Layer 3 of a small transformer language model trained on English Wikipedia (9 layers, counted from 0, width 64).
A neuron adds its activation times its output weights to the MLP's output. To switch it off is to set its activation to zero at one token and run the rest of the model.
A neuron's activation on a vector x is SiLU(gate . x) times (in . x), where the dot is the dot product.

Input weights of the MLP neurons that the questions are about. A number n stands for (n - 128) times 0.015.
n3 gate: 124, 105, 89, 169, 127, 184, 115, 139, 123, 124, 87, 119, 180, 114, 129, 99, 41, 68, 174, 150, 99, 100, 143, 130, 141, 143, 141, 120, 84, 190, 94, 93, 156, 181, 82, 147, 99, 172, 160, 97, 163, 136, 171, 143, 98, 145, 110, 77, 132, 177, 132, 115, 97, 180, 108, 111, 134, 110, 111, 166, 101, 107, 116, 143
n25 gate: 113, 149, 109, 138, 72, 75, 156, 92, 126, 95, 122, 118, 130, 146, 130, 144, 107, 137, 97, 124, 161, 119, 155, 182, 158, 181, 100, 94, 160, 169, 134, 126, 145, 194, 152, 142, 70, 165, 116, 115, 106, 147, 128, 150, 109, 132, 132, 139, 122, 139, 118, 144, 100, 133, 125, 137, 60, 145, 111, 143, 103, 86, 152, 137
n41 gate: 102, 117, 135, 141, 125, 131, 119, 135, 112, 57, 143, 118, 149, 138, 96, 120, 120, 60, 154, 149, 133, 96, 85, 111, 108, 142, 137, 120, 125, 90, 142, 121, 162, 160, 111, 163, 111, 134, 113, 80, 148, 124, 158, 112, 136, 140, 159, 96, 86, 159, 109, 154, 171, 92, 96, 90, 16, 158, 188, 105, 127, 119, 137, 156
n65 gate: 64, 157, 140, 144, 90, 140, 118, 159, 146, 140, 118, 127, 151, 115, 108, 114, 135, 102, 166, 174, 115, 156, 134, 134, 127, 161, 97, 66, 132, 207, 112, 114, 144, 126, 104, 160, 143, 184, 118, 84, 91, 144, 141, 170, 112, 111, 137, 79, 111, 140, 159, 82, 155, 176, 93, 161, 132, 127, 162, 110, 138, 96, 141, 176
n89 gate: 106, 133, 143, 192, 150, 104, 121, 143, 142, 137, 167, 82, 102, 98, 125, 121, 129, 160, 157, 110, 150, 123, 95, 82, 146, 140, 137, 131, 75, 183, 130, 111, 167, 152, 143, 152, 111, 130, 204, 51, 141, 138, 156, 108, 135, 133, 129, 140, 73, 159, 101, 167, 195, 153, 160, 181, 90, 176, 163, 141, 121, 130, 235, 149
n102 gate: 94, 130, 143, 134, 165, 196, 98, 162, 119, 74, 152, 135, 111, 131, 107, 72, 130, 128, 106, 113, 91, 91, 146, 147, 112, 103, 134, 89, 109, 112, 115, 118, 119, 121, 144, 126, 96, 183, 103, 130, 111, 130, 98, 118, 55, 126, 149, 84, 123, 141, 116, 148, 171, 89, 122, 143, 62, 162, 67, 118, 122, 112, 152, 102
n105 gate: 112, 124, 164, 127, 135, 124, 96, 134, 108, 71, 99, 105, 118, 108, 191, 153, 101, 148, 140, 152, 149, 121, 47, 119, 154, 143, 139, 118, 136, 151, 152, 129, 142, 191, 104, 131, 77, 124, 178, 163, 114, 162, 162, 55, 89, 121, 126, 108, 126, 97, 61, 146, 177, 137, 164, 98, 126, 140, 136, 158, 154, 44, 179, 79
n110 gate: 82, 125, 174, 145, 170, 190, 127, 87, 126, 112, 129, 91, 146, 128, 169, 100, 82, 113, 126, 114, 142, 97, 168, 112, 147, 136, 138, 95, 163, 112, 125, 122, 113, 120, 112, 86, 137, 148, 152, 195, 113, 90, 207, 93, 151, 155, 87, 115, 109, 184, 142, 157, 125, 111, 145, 115, 166, 148, 156, 126, 120, 148, 150, 123
n127 gate: 159, 131, 164, 114, 145, 127, 86, 96, 58, 102, 110, 127, 134, 59, 63, 142, 180, 148, 189, 164, 103, 164, 140, 97, 156, 136, 176, 125, 132, 106, 101, 122, 117, 96, 134, 132, 130, 183, 106, 84, 154, 129, 117, 157, 155, 112, 124, 130, 125, 132, 152, 79, 130, 175, 145, 133, 132, 154, 172, 106, 142, 145, 144, 62
n3 in: 144, 60, 163, 116, 180, 146, 102, 128, 107, 135, 58, 135, 66, 94, 153, 135, 128, 99, 122, 78, 122, 122, 116, 128, 55, 99, 115, 82, 113, 117, 163, 137, 122, 140, 139, 134, 151, 141, 137, 204, 148, 97, 124, 168, 160, 151, 225, 119, 91, 147, 140, 110, 122, 96, 116, 109, 159, 112, 86, 131, 109, 190, 156, 89
n25 in: 106, 166, 135, 142, 130, 119, 155, 116, 77, 188, 102, 96, 141, 159, 106, 116, 122, 184, 137, 103, 140, 82, 156, 154, 167, 146, 108, 130, 142, 133, 145, 119, 119, 211, 180, 122, 102, 152, 123, 137, 119, 193, 107, 117, 75, 118, 143, 134, 147, 159, 158, 113, 125, 126, 122, 147, 99, 130, 87, 163, 139, 109, 146, 161
n41 in: 134, 106, 149, 144, 99, 176, 155, 107, 136, 59, 150, 113, 100, 137, 111, 144, 131, 175, 146, 189, 122, 146, 96, 132, 98, 101, 154, 118, 109, 148, 114, 155, 214, 127, 30, 96, 120, 94, 128, 196, 157, 89, 166, 157, 118, 141, 172, 80, 27, 150, 112, 129, 71, 110, 121, 118, 81, 106, 149, 85, 77, 112, 97, 124
n65 in: 118, 168, 172, 110, 89, 166, 145, 144, 113, 158, 200, 149, 159, 142, 95, 149, 147, 108, 147, 163, 109, 164, 120, 146, 160, 121, 87, 37, 175, 192, 103, 38, 139, 96, 101, 154, 180, 133, 98, 127, 130, 127, 158, 129, 104, 62, 93, 146, 100, 140, 71, 87, 165, 104, 85, 160, 113, 62, 161, 52, 112, 122, 92, 157
n89 in: 129, 120, 129, 139, 120, 145, 79, 135, 119, 74, 103, 114, 170, 83, 146, 176, 86, 104, 140, 136, 126, 133, 108, 118, 141, 112, 132, 79, 144, 123, 104, 112, 107, 116, 58, 132, 86, 130, 125, 173, 144, 160, 116, 100, 126, 102, 151, 156, 122, 98, 150, 169, 127, 135, 78, 89, 142, 66, 125, 131, 141, 89, 85, 134
n102 in: 93, 94, 172, 73, 153, 95, 92, 166, 112, 139, 176, 169, 99, 155, 155, 131, 136, 196, 141, 100, 154, 142, 143, 150, 83, 126, 124, 114, 74, 152, 108, 114, 164, 99, 94, 122, 135, 153, 4, 115, 109, 164, 189, 148, 105, 153, 148, 153, 150, 92, 90, 123, 114, 103, 131, 190, 127, 133, 202, 129, 125, 92, 119, 118
n105 in: 131, 109, 114, 124, 169, 141, 150, 158, 151, 152, 110, 121, 157, 148, 159, 108, 80, 89, 135, 98, 141, 98, 123, 129, 164, 155, 151, 160, 81, 169, 149, 83, 133, 109, 87, 199, 78, 197, 192, 135, 93, 148, 127, 151, 116, 161, 173, 98, 126, 135, 130, 128, 101, 120, 147, 191, 140, 94, 126, 164, 94, 142, 126, 120
n110 in: 108, 158, 129, 110, 113, 145, 134, 142, 168, 188, 160, 157, 113, 118, 106, 159, 78, 149, 157, 137, 160, 112, 162, 139, 112, 142, 101, 131, 141, 61, 96, 139, 140, 139, 125, 161, 102, 126, 87, 116, 97, 136, 119, 111, 129, 106, 181, 135, 103, 121, 139, 135, 105, 176, 100, 95, 90, 214, 90, 160, 135, 106, 116, 107
n127 in: 117, 42, 130, 120, 129, 80, 184, 168, 122, 86, 126, 83, 161, 133, 99, 181, 99, 92, 161, 154, 148, 160, 123, 131, 123, 124, 123, 137, 113, 87, 109, 115, 110, 141, 133, 87, 54, 137, 119, 94, 123, 204, 149, 126, 107, 152, 156, 129, 105, 155, 74, 165, 114, 156, 115, 108, 113, 108, 103, 148, 109, 79, 117, 197

Output weights of the MLP neurons that the questions are about. A number n stands for (n - 128) times 0.011.
n3: 109, 141, 106, 122, 116, 123, 124, 116, 175, 124, 153, 130, 160, 138, 110, 114, 127, 116, 152, 124, 147, 121, 133, 119, 116, 105, 131, 144, 123, 94, 105, 138, 118, 135, 117, 111, 116, 135, 104, 83, 125, 128, 130, 116, 128, 156, 88, 141, 140, 125, 141, 119, 123, 112, 135, 101, 178, 86, 112, 85, 146, 100, 112, 137
n25: 122, 95, 117, 126, 129, 123, 126, 117, 142, 96, 167, 134, 159, 109, 134, 130, 107, 124, 121, 122, 118, 111, 135, 115, 111, 151, 141, 117, 132, 114, 100, 146, 99, 119, 110, 112, 126, 144, 145, 127, 150, 135, 139, 112, 141, 139, 111, 124, 105, 119, 132, 131, 143, 119, 105, 118, 37, 152, 149, 114, 113, 140, 94, 106
n41: 135, 160, 141, 128, 130, 107, 137, 131, 116, 164, 123, 146, 143, 94, 137, 131, 130, 127, 99, 105, 117, 127, 152, 135, 134, 145, 112, 130, 117, 110, 132, 94, 93, 134, 139, 137, 142, 99, 134, 135, 133, 144, 104, 106, 124, 115, 110, 156, 171, 164, 134, 143, 135, 126, 150, 122, 238, 112, 96, 138, 145, 125, 138, 117
n65: 138, 135, 129, 116, 112, 113, 108, 146, 126, 131, 127, 128, 154, 129, 123, 132, 129, 137, 137, 130, 135, 155, 133, 162, 106, 110, 140, 135, 98, 145, 145, 172, 130, 144, 146, 152, 106, 153, 134, 132, 148, 122, 130, 158, 121, 121, 109, 134, 150, 142, 129, 123, 141, 138, 132, 103, 4, 129, 133, 165, 144, 106, 129, 123
n89: 174, 112, 97, 107, 125, 156, 134, 141, 134, 90, 87, 145, 122, 136, 142, 132, 147, 113, 101, 132, 114, 142, 143, 131, 96, 128, 117, 133, 156, 126, 139, 133, 111, 111, 103, 123, 111, 116, 137, 136, 140, 143, 117, 176, 85, 140, 113, 110, 152, 120, 134, 102, 118, 162, 169, 133, 145, 154, 116, 145, 127, 139, 89, 143
n102: 155, 124, 135, 134, 140, 129, 133, 119, 103, 117, 107, 102, 145, 96, 100, 108, 141, 118, 86, 125, 126, 165, 103, 152, 172, 108, 137, 115, 128, 108, 127, 115, 78, 108, 129, 110, 100, 112, 147, 141, 118, 133, 102, 129, 133, 139, 134, 124, 101, 118, 144, 122, 135, 131, 129, 129, 97, 131, 108, 124, 123, 163, 152, 136
n105: 121, 80, 119, 139, 140, 152, 149, 161, 143, 127, 153, 104, 134, 126, 83, 113, 139, 125, 111, 134, 133, 130, 167, 132, 125, 142, 127, 158, 135, 111, 141, 166, 138, 123, 129, 100, 150, 149, 92, 110, 131, 124, 111, 139, 140, 127, 134, 131, 120, 126, 144, 143, 92, 123, 107, 125, 83, 135, 100, 102, 112, 143, 117, 157
n110: 133, 138, 138, 116, 116, 129, 87, 104, 120, 115, 94, 131, 127, 139, 106, 124, 103, 121, 138, 148, 129, 94, 117, 152, 114, 121, 137, 118, 90, 109, 105, 140, 123, 124, 139, 139, 126, 133, 115, 111, 124, 147, 82, 117, 143, 117, 137, 151, 113, 133, 105, 135, 139, 133, 99, 132, 83, 104, 143, 147, 148, 93, 127, 125
n127: 129, 124, 145, 132, 150, 98, 131, 129, 150, 164, 132, 98, 126, 96, 130, 142, 129, 137, 89, 111, 118, 114, 111, 125, 165, 115, 104, 104, 131, 142, 93, 106, 115, 139, 111, 104, 135, 103, 85, 155, 139, 97, 95, 118, 143, 156, 134, 118, 104, 106, 156, 112, 121, 108, 90, 132, 165, 160, 112, 113, 99, 137, 114, 132

Each question names a token from some text and the token that comes next. It shows the vector x that enters the MLP there. A number n stands for (n - 128) times 0.014.

Then comes g, the gradient of the next token's log-probability with respect to the MLP's output, scaled to length 1. A neuron's effect is roughly proportional to its activation times (output weights . g). A number n stands for (n - 128) times 0.004.

"ers ", then "of "
x: 124, 125, 123, 99, 126, 132, 131, 138, 128, 113, 120, 139, 119, 137, 150, 128, 103, 138, 131, 86, 119, 145, 135, 116, 157, 108, 118, 118, 112, 146, 113, 135, 126, 116, 178, 162, 131, 154, 127, 130, 132, 145, 156, 107, 111, 134, 123, 128, 102, 106, 127, 141, 118, 140, 112, 118, 64, 128, 116, 136, 181, 119, 147, 113
g: 118, 124, 84, 172, 99, 173, 117, 158, 93, 142, 99, 189, 149, 165, 49, 127, 163, 126, 149, 110, 169, 97, 109, 111, 123, 124, 143, 80, 196, 173, 147, 125, 159, 115, 152, 159, 134, 173, 113, 140, 164, 169, 122, 133, 135, 117, 124, 91, 60, 148, 113, 145, 117, 109, 130, 91, 147, 136, 72, 179, 125, 140, 77, 125
Which two neurons, each switched off alone, lower its probability most, in order? n41, n105

"it ", then "M"
x: 104, 140, 122, 146, 100, 137, 111, 144, 115, 122, 98, 141, 143, 146, 128, 85, 114, 141, 109, 121, 107, 159, 139, 124, 142, 153, 134, 68, 116, 144, 102, 129, 71, 179, 134, 160, 130, 132, 141, 118, 124, 139, 156, 151, 129, 143, 132, 144, 159, 162, 124, 127, 145, 131, 74, 158, 89, 130, 147, 103, 189, 147, 108, 113
g: 128, 183, 93, 151, 198, 115, 156, 169, 88, 212, 99, 197, 108, 111, 142, 138, 126, 132, 127, 89, 137, 109, 129, 137, 82, 116, 108, 130, 139, 154, 164, 156, 91, 132, 142, 133, 152, 98, 146, 104, 70, 113, 161, 146, 172, 93, 120, 89, 115, 88, 131, 70, 128, 170, 87, 168, 127, 88, 110, 159, 145, 123, 113, 135
Which neuron, switched off, raises the next token's probability most? n25

"Ser", then "g"
x: 135, 147, 129, 122, 128, 140, 137, 101, 154, 206, 157, 114, 106, 150, 136, 167, 108, 152, 139, 43, 123, 136, 112, 108, 102, 111, 134, 124, 89, 154, 94, 135, 81, 143, 180, 130, 158, 117, 118, 139, 107, 111, 139, 97, 150, 153, 144, 157, 143, 120, 132, 109, 95, 106, 85, 124, 114, 61, 155, 132, 114, 138, 133, 102
g: 158, 125, 201, 162, 145, 134, 99, 153, 160, 113, 109, 104, 147, 170, 176, 100, 152, 109, 128, 125, 77, 127, 67, 93, 85, 118, 94, 97, 141, 167, 202, 107, 127, 107, 190, 155, 125, 150, 125, 122, 77, 152, 159, 102, 120, 144, 154, 176, 163, 150, 135, 119, 140, 73, 148, 92, 111, 155, 162, 96, 126, 117, 174, 118
Which neuron, switched off, lowers the next token's probability most? n3

"to ", then "fri"
x: 113, 121, 124, 130, 119, 144, 140, 137, 133, 105, 129, 124, 110, 132, 153, 114, 103, 130, 128, 123, 123, 135, 101, 124, 119, 126, 122, 123, 138, 97, 121, 147, 110, 120, 158, 125, 144, 148, 113, 135, 117, 121, 144, 109, 127, 153, 128, 114, 121, 118, 132, 128, 119, 143, 99, 135, 59, 127, 159, 107, 123, 125, 126, 140
g: 171, 144, 180, 112, 107, 75, 164, 116, 105, 147, 122, 106, 112, 94, 126, 165, 71, 141, 111, 83, 96, 144, 110, 189, 150, 116, 116, 113, 102, 154, 97, 47, 98, 106, 113, 160, 109, 93, 86, 159, 149, 142, 175, 148, 88, 110, 147, 127, 88, 84, 60, 116, 130, 129, 119, 93, 136, 122, 163, 118, 192, 119, 137, 139
Which two neurons, each switched off alone, lower its probability most, in order? n41, n102

"R ", then "In"
x: 155, 141, 153, 155, 95, 117, 112, 130, 105, 117, 126, 126, 101, 147, 157, 131, 114, 142, 96, 125, 118, 143, 153, 109, 146, 155, 151, 109, 124, 135, 106, 129, 69, 124, 126, 179, 128, 121, 134, 119, 127, 111, 137, 150, 124, 165, 71, 140, 127, 189, 132, 116, 99, 97, 123, 135, 82, 107, 136, 147, 144, 150, 113, 128
g: 124, 181, 122, 51, 141, 124, 98, 186, 119, 72, 93, 101, 196, 145, 128, 113, 198, 119, 114, 142, 164, 95, 116, 72, 87, 181, 137, 118, 86, 151, 154, 106, 109, 104, 176, 148, 102, 124, 106, 129, 114, 119, 124, 112, 150, 127, 169, 156, 118, 61, 141, 127, 97, 118, 129, 128, 97, 121, 80, 123, 162, 117, 103, 107
Which neuron, switched off, raises the next token's probability most? n110

"em", then "i "
x: 137, 115, 126, 101, 119, 144, 142, 87, 124, 139, 125, 133, 116, 188, 140, 130, 64, 164, 111, 92, 102, 75, 110, 98, 127, 126, 135, 92, 41, 95, 122, 121, 100, 139, 169, 135, 139, 99, 120, 111, 134, 118, 171, 137, 136, 128, 131, 146, 126, 132, 134, 119, 161, 150, 117, 131, 118, 50, 132, 161, 151, 130, 103, 105
g: 91, 119, 150, 132, 111, 105, 101, 166, 116, 145, 157, 128, 189, 152, 77, 116, 129, 136, 137, 35, 115, 121, 114, 92, 149, 183, 175, 69, 144, 197, 110, 132, 186, 133, 123, 151, 136, 134, 122, 113, 129, 103, 160, 138, 133, 99, 176, 103, 166, 142, 153, 138, 61, 113, 121, 101, 129, 123, 71, 166, 109, 162, 144, 129
Which neuron, switched off, raises the next token's probability most? n3

"Jo", then "ch"
x: 128, 152, 99, 124, 125, 126, 106, 124, 169, 172, 141, 133, 118, 141, 132, 140, 121, 139, 98, 84, 155, 163, 138, 136, 119, 136, 158, 147, 74, 128, 107, 131, 66, 190, 162, 120, 148, 135, 147, 141, 162, 124, 147, 79, 156, 149, 103, 129, 130, 98, 146, 129, 116, 121, 78, 157, 114, 75, 170, 108, 138, 159, 113, 82
g: 177, 118, 130, 214, 154, 107, 141, 128, 126, 121, 147, 76, 91, 140, 153, 125, 155, 114, 149, 107, 94, 175, 94, 153, 111, 145, 185, 161, 129, 131, 119, 95, 109, 90, 181, 145, 153, 152, 176, 99, 100, 161, 120, 146, 197, 116, 85, 100, 162, 137, 185, 127, 100, 127, 154, 135, 116, 94, 97, 166, 103, 99, 175, 100
Which neuron, switched off, raises the next token's probability most? n127

"o", then "ch "
x: 136, 125, 87, 114, 129, 134, 125, 121, 124, 141, 140, 139, 99, 119, 139, 107, 142, 126, 85, 111, 122, 162, 141, 105, 129, 174, 140, 154, 77, 101, 102, 122, 98, 160, 153, 130, 150, 121, 139, 136, 162, 147, 138, 130, 166, 125, 100, 109, 193, 109, 145, 155, 130, 140, 119, 98, 98, 42, 152, 152, 134, 156, 97, 86
g: 189, 152, 145, 157, 132, 133, 100, 146, 156, 108, 121, 80, 94, 183, 150, 141, 170, 153, 130, 145, 59, 171, 110, 181, 128, 152, 163, 129, 136, 140, 96, 132, 87, 135, 133, 105, 170, 84, 150, 114, 116, 121, 121, 124, 165, 121, 120, 78, 105, 110, 90, 139, 150, 154, 139, 177, 132, 116, 121, 91, 48, 103, 175, 62
Which neuron, switched off, raises the next token's probability most? n41

"cup", then "s "
x: 131, 79, 59, 112, 128, 137, 139, 114, 134, 144, 137, 131, 136, 139, 135, 132, 102, 168, 127, 119, 133, 149, 98, 150, 99, 144, 152, 115, 49, 123, 134, 152, 76, 124, 210, 124, 160, 105, 119, 124, 110, 111, 133, 106, 123, 142, 114, 147, 125, 130, 125, 133, 106, 118, 113, 132, 111, 48, 133, 103, 163, 170, 110, 118
g: 155, 134, 107, 209, 170, 141, 163, 99, 132, 110, 116, 100, 133, 100, 129, 103, 119, 186, 176, 132, 74, 129, 141, 159, 164, 114, 89, 128, 115, 174, 129, 182, 118, 167, 138, 158, 107, 96, 116, 195, 177, 146, 154, 123, 115, 140, 157, 158, 169, 144, 152, 119, 129, 104, 143, 61, 149, 171, 143, 116, 97, 86, 107, 83
Which neuron, switched off, raises the next token's probability most? n110

"and ", then "R"
x: 122, 121, 108, 141, 130, 129, 134, 122, 136, 113, 126, 118, 101, 131, 146, 113, 114, 109, 142, 127, 95, 136, 108, 128, 150, 106, 131, 130, 126, 109, 142, 143, 136, 124, 149, 139, 129, 148, 121, 122, 138, 120, 144, 116, 119, 156, 132, 118, 132, 118, 117, 124, 95, 123, 116, 124, 60, 138, 164, 116, 118, 127, 88, 144
g: 130, 107, 99, 125, 107, 147, 92, 161, 166, 132, 57, 133, 98, 122, 93, 121, 126, 216, 180, 158, 140, 83, 140, 137, 110, 149, 112, 146, 105, 102, 167, 160, 101, 127, 66, 90, 68, 136, 134, 127, 110, 137, 158, 119, 138, 116, 94, 124, 136, 147, 164, 121, 69, 71, 96, 144, 110, 105, 149, 203, 148, 119, 156, 127
Which neuron, switched off, raises the next token's probability most? n41

"ver", then "n"
x: 108, 146, 109, 129, 106, 129, 136, 125, 119, 153, 114, 141, 112, 149, 106, 159, 202, 126, 104, 109, 130, 141, 110, 124, 95, 114, 158, 78, 128, 137, 109, 128, 108, 123, 206, 126, 166, 78, 169, 125, 105, 116, 157, 132, 126, 142, 109, 140, 117, 114, 155, 116, 168, 123, 103, 69, 113, 61, 142, 142, 162, 140, 117, 96
g: 148, 111, 127, 105, 107, 54, 181, 134, 145, 96, 171, 105, 132, 156, 115, 100, 99, 94, 209, 146, 131, 82, 66, 104, 98, 74, 106, 115, 130, 97, 155, 137, 118, 152, 179, 144, 122, 108, 131, 159, 146, 150, 142, 106, 187, 156, 150, 156, 96, 142, 129, 181, 124, 123, 122, 124, 118, 95, 122, 69, 175, 135, 145, 171
Which neuron, switched off, lowers the next token's probability most? n110

"15 ", then "car "
x: 127, 101, 99, 110, 140, 156, 126, 162, 124, 116, 121, 135, 100, 124, 126, 139, 112, 145, 113, 126, 95, 139, 132, 110, 105, 136, 157, 122, 143, 166, 118, 160, 120, 119, 169, 120, 122, 135, 117, 131, 124, 127, 120, 113, 120, 153, 134, 111, 151, 120, 132, 133, 118, 132, 116, 132, 64, 112, 131, 133, 135, 121, 133, 132
g: 145, 114, 143, 152, 76, 128, 76, 65, 149, 143, 129, 109, 133, 124, 184, 133, 90, 169, 100, 202, 94, 145, 121, 171, 106, 154, 165, 93, 94, 114, 119, 82, 143, 124, 144, 121, 91, 146, 162, 122, 138, 198, 107, 125, 98, 80, 181, 167, 132, 138, 146, 117, 158, 114, 195, 99, 96, 94, 120, 156, 107, 112, 153, 134
Which neuron, switched off, lowers the next token's probability most? n102

"what ", then "is "
x: 118, 122, 113, 123, 121, 138, 144, 128, 147, 121, 144, 135, 113, 134, 127, 117, 116, 126, 146, 122, 98, 135, 125, 116, 136, 128, 123, 119, 115, 122, 124, 146, 134, 118, 186, 121, 138, 142, 123, 144, 131, 89, 155, 122, 111, 135, 129, 117, 133, 123, 130, 120, 117, 135, 103, 105, 60, 130, 149, 110, 144, 144, 124, 120
g: 120, 159, 147, 72, 149, 131, 130, 130, 130, 103, 150, 151, 164, 134, 136, 77, 79, 113, 137, 119, 112, 183, 109, 116, 124, 129, 156, 121, 90, 173, 160, 128, 79, 162, 136, 95, 85, 105, 154, 86, 141, 144, 169, 202, 96, 136, 122, 190, 109, 129, 98, 87, 156, 62, 150, 106, 141, 109, 124, 89, 100, 196, 122, 94
Which neuron, switched off, raises the next token's probability most? n105

"f", then "at"
x: 111, 95, 113, 104, 133, 117, 154, 133, 125, 174, 130, 128, 92, 108, 171, 117, 127, 141, 88, 84, 151, 145, 116, 101, 129, 121, 147, 134, 154, 105, 115, 142, 128, 153, 173, 100, 165, 143, 129, 153, 138, 124, 174, 82, 107, 159, 106, 137, 172, 125, 165, 126, 121, 138, 104, 156, 108, 63, 152, 80, 161, 173, 141, 123
g: 140, 141, 94, 128, 159, 101, 142, 108, 139, 120, 131, 173, 109, 113, 98, 168, 92, 117, 159, 128, 152, 166, 196, 128, 177, 135, 65, 157, 139, 136, 174, 104, 101, 99, 137, 111, 155, 225, 133, 130, 73, 143, 117, 109, 151, 100, 96, 119, 120, 133, 116, 155, 57, 95, 132, 158, 141, 115, 133, 135, 140, 210, 114, 149
Which neuron, switched off, lowers the next token's probability most? n110

"rol", then "et "
x: 125, 110, 134, 116, 129, 130, 140, 107, 98, 199, 115, 146, 145, 140, 139, 162, 100, 154, 149, 118, 111, 169, 146, 147, 79, 112, 154, 102, 60, 141, 100, 133, 143, 138, 167, 143, 149, 137, 159, 116, 142, 150, 151, 122, 119, 136, 116, 151, 134, 152, 127, 94, 73, 103, 88, 126, 119, 92, 142, 149, 157, 104, 76, 69
g: 86, 165, 123, 106, 137, 127, 117, 131, 97, 104, 168, 180, 104, 149, 87, 118, 87, 90, 76, 99, 173, 128, 173, 60, 86, 124, 93, 130, 62, 168, 146, 106, 151, 148, 105, 136, 136, 129, 172, 80, 152, 152, 125, 145, 133, 104, 131, 51, 127, 150, 89, 101, 165, 107, 113, 127, 135, 151, 100, 148, 134, 78, 157, 164
Which two neurons, each switched off alone, lower its probability most, in order? n102, n3

". ", then "| "
x: 113, 118, 110, 114, 125, 144, 132, 133, 124, 118, 117, 115, 148, 135, 154, 107, 117, 129, 128, 133, 119, 123, 118, 115, 126, 135, 129, 128, 113, 129, 106, 163, 147, 101, 138, 135, 132, 132, 138, 135, 149, 121, 139, 125, 145, 143, 120, 107, 108, 136, 147, 129, 139, 143, 106, 110, 59, 124, 149, 122, 139, 114, 123, 109
g: 92, 95, 124, 95, 161, 142, 117, 74, 154, 81, 179, 166, 123, 95, 116, 123, 116, 171, 158, 128, 121, 169, 135, 103, 82, 131, 115, 117, 100, 145, 78, 107, 121, 79, 112, 115, 142, 20, 147, 81, 131, 108, 112, 126, 149, 143, 92, 78, 157, 78, 136, 157, 115, 125, 127, 179, 167, 141, 132, 151, 84, 138, 150, 108
Which neuron, switched off, lowers the next token's probability most? n41

"until ", then "the "
x: 118, 128, 118, 136, 123, 146, 140, 132, 135, 109, 140, 134, 141, 145, 138, 95, 110, 130, 121, 129, 97, 134, 129, 111, 127, 117, 121, 123, 131, 96, 120, 147, 133, 114, 171, 135, 122, 158, 121, 127, 125, 91, 146, 111, 137, 152, 130, 93, 154, 126, 136, 119, 123, 134, 111, 139, 62, 123, 147, 122, 128, 113, 112, 132
g: 79, 122, 104, 128, 117, 106, 152, 122, 200, 99, 70, 105, 124, 141, 109, 141, 104, 178, 136, 158, 135, 141, 134, 176, 139, 152, 126, 145, 110, 87, 146, 119, 133, 94, 123, 133, 89, 158, 145, 125, 67, 143, 134, 136, 132, 133, 77, 124, 188, 60, 114, 146, 101, 153, 82, 72, 95, 109, 176, 209, 138, 110, 106, 137
Which neuron, switched off, lowers the next token's probability most? n110

"tic", then "\n\n"
x: 110, 88, 95, 85, 143, 139, 123, 96, 98, 163, 119, 109, 135, 130, 150, 173, 98, 134, 141, 83, 104, 140, 79, 160, 113, 134, 122, 110, 122, 101, 130, 110, 87, 148, 149, 146, 145, 136, 108, 124, 158, 113, 135, 109, 111, 119, 98, 172, 133, 117, 148, 136, 93, 116, 115, 138, 104, 77, 120, 152, 182, 73, 121, 63
g: 118, 158, 114, 215, 174, 190, 124, 182, 121, 128, 122, 142, 116, 155, 175, 59, 127, 121, 123, 131, 110, 100, 119, 71, 116, 192, 151, 191, 130, 107, 58, 83, 131, 115, 140, 144, 128, 120, 128, 108, 112, 127, 119, 119, 106, 133, 160, 108, 78, 156, 139, 143, 156, 108, 171, 147, 141, 110, 140, 111, 156, 120, 94, 75
Which neuron, switched off, lowers the next token's probability most? n41

"of ", then "his "
x: 107, 125, 109, 137, 121, 133, 144, 130, 131, 106, 124, 114, 139, 133, 148, 138, 127, 127, 126, 132, 112, 139, 94, 127, 126, 135, 127, 149, 140, 96, 132, 148, 123, 127, 147, 114, 137, 141, 121, 140, 118, 123, 142, 98, 128, 148, 129, 105, 143, 126, 142, 121, 113, 141, 99, 136, 59, 126, 138, 122, 119, 131, 116, 142
g: 119, 125, 155, 137, 78, 192, 124, 138, 104, 72, 151, 122, 124, 110, 155, 121, 120, 89, 110, 159, 112, 110, 138, 185, 99, 117, 128, 81, 133, 120, 133, 137, 124, 136, 118, 150, 173, 169, 84, 111, 148, 106, 103, 116, 106, 136, 171, 82, 127, 196, 39, 104, 100, 204, 150, 97, 160, 137, 110, 81, 132, 113, 155, 154
Which neuron, switched off, lowers the next token's probability most? n41

"with ", then "F"
x: 119, 106, 108, 149, 130, 125, 120, 132, 157, 126, 105, 114, 117, 133, 153, 113, 117, 137, 119, 136, 110, 131, 102, 134, 137, 125, 138, 131, 115, 110, 102, 145, 108, 97, 165, 116, 133, 158, 121, 129, 109, 128, 149, 119, 125, 142, 126, 127, 152, 129, 138, 115, 117, 122, 77, 124, 65, 122, 150, 106, 123, 119, 129, 142
g: 89, 94, 158, 119, 118, 110, 90, 126, 95, 157, 90, 118, 107, 141, 66, 80, 142, 91, 126, 55, 108, 112, 106, 124, 138, 141, 107, 107, 135, 172, 145, 168, 95, 161, 104, 123, 129, 88, 176, 139, 133, 182, 123, 175, 159, 108, 66, 121, 101, 123, 112, 124, 48, 146, 107, 180, 122, 157, 135, 109, 108, 182, 101, 122
Which neuron, switched off, lowers the next token's probability most? n102

", ", then "s"
x: 135, 132, 135, 124, 135, 125, 141, 132, 123, 124, 105, 132, 143, 120, 119, 122, 102, 130, 128, 118, 117, 132, 126, 115, 133, 133, 136, 141, 116, 118, 127, 130, 102, 130, 172, 129, 114, 147, 116, 149, 146, 123, 139, 106, 156, 144, 114, 106, 109, 130, 146, 124, 121, 140, 107, 113, 57, 115, 137, 118, 138, 121, 119, 133
g: 143, 125, 135, 165, 134, 164, 148, 125, 150, 145, 146, 103, 116, 119, 128, 124, 74, 184, 178, 161, 39, 140, 65, 152, 157, 113, 159, 65, 86, 119, 121, 126, 133, 189, 108, 127, 151, 128, 111, 174, 183, 133, 154, 96, 128, 143, 139, 168, 117, 115, 140, 32, 135, 102, 128, 139, 144, 117, 136, 140, 89, 116, 144, 146
Which neuron, switched off, lowers the next token's probability most? n127

"dr", then "ink"
x: 108, 114, 82, 91, 139, 167, 170, 162, 126, 139, 114, 122, 93, 149, 167, 130, 158, 117, 105, 140, 158, 144, 116, 121, 131, 111, 132, 126, 113, 107, 150, 145, 125, 143, 202, 101, 170, 120, 142, 189, 111, 143, 178, 89, 140, 149, 117, 163, 159, 132, 153, 125, 100, 111, 104, 133, 112, 90, 145, 109, 152, 121, 91, 114
g: 63, 126, 141, 153, 121, 72, 98, 171, 177, 91, 145, 125, 125, 145, 123, 163, 154, 140, 95, 166, 128, 132, 145, 86, 146, 148, 159, 153, 134, 186, 128, 89, 116, 127, 111, 101, 116, 157, 88, 109, 114, 150, 137, 42, 158, 84, 150, 129, 69, 166, 94, 71, 87, 128, 141, 114, 134, 142, 92, 64, 134, 150, 146, 128
Which neuron, switched off, lowers the next token's probability most? n110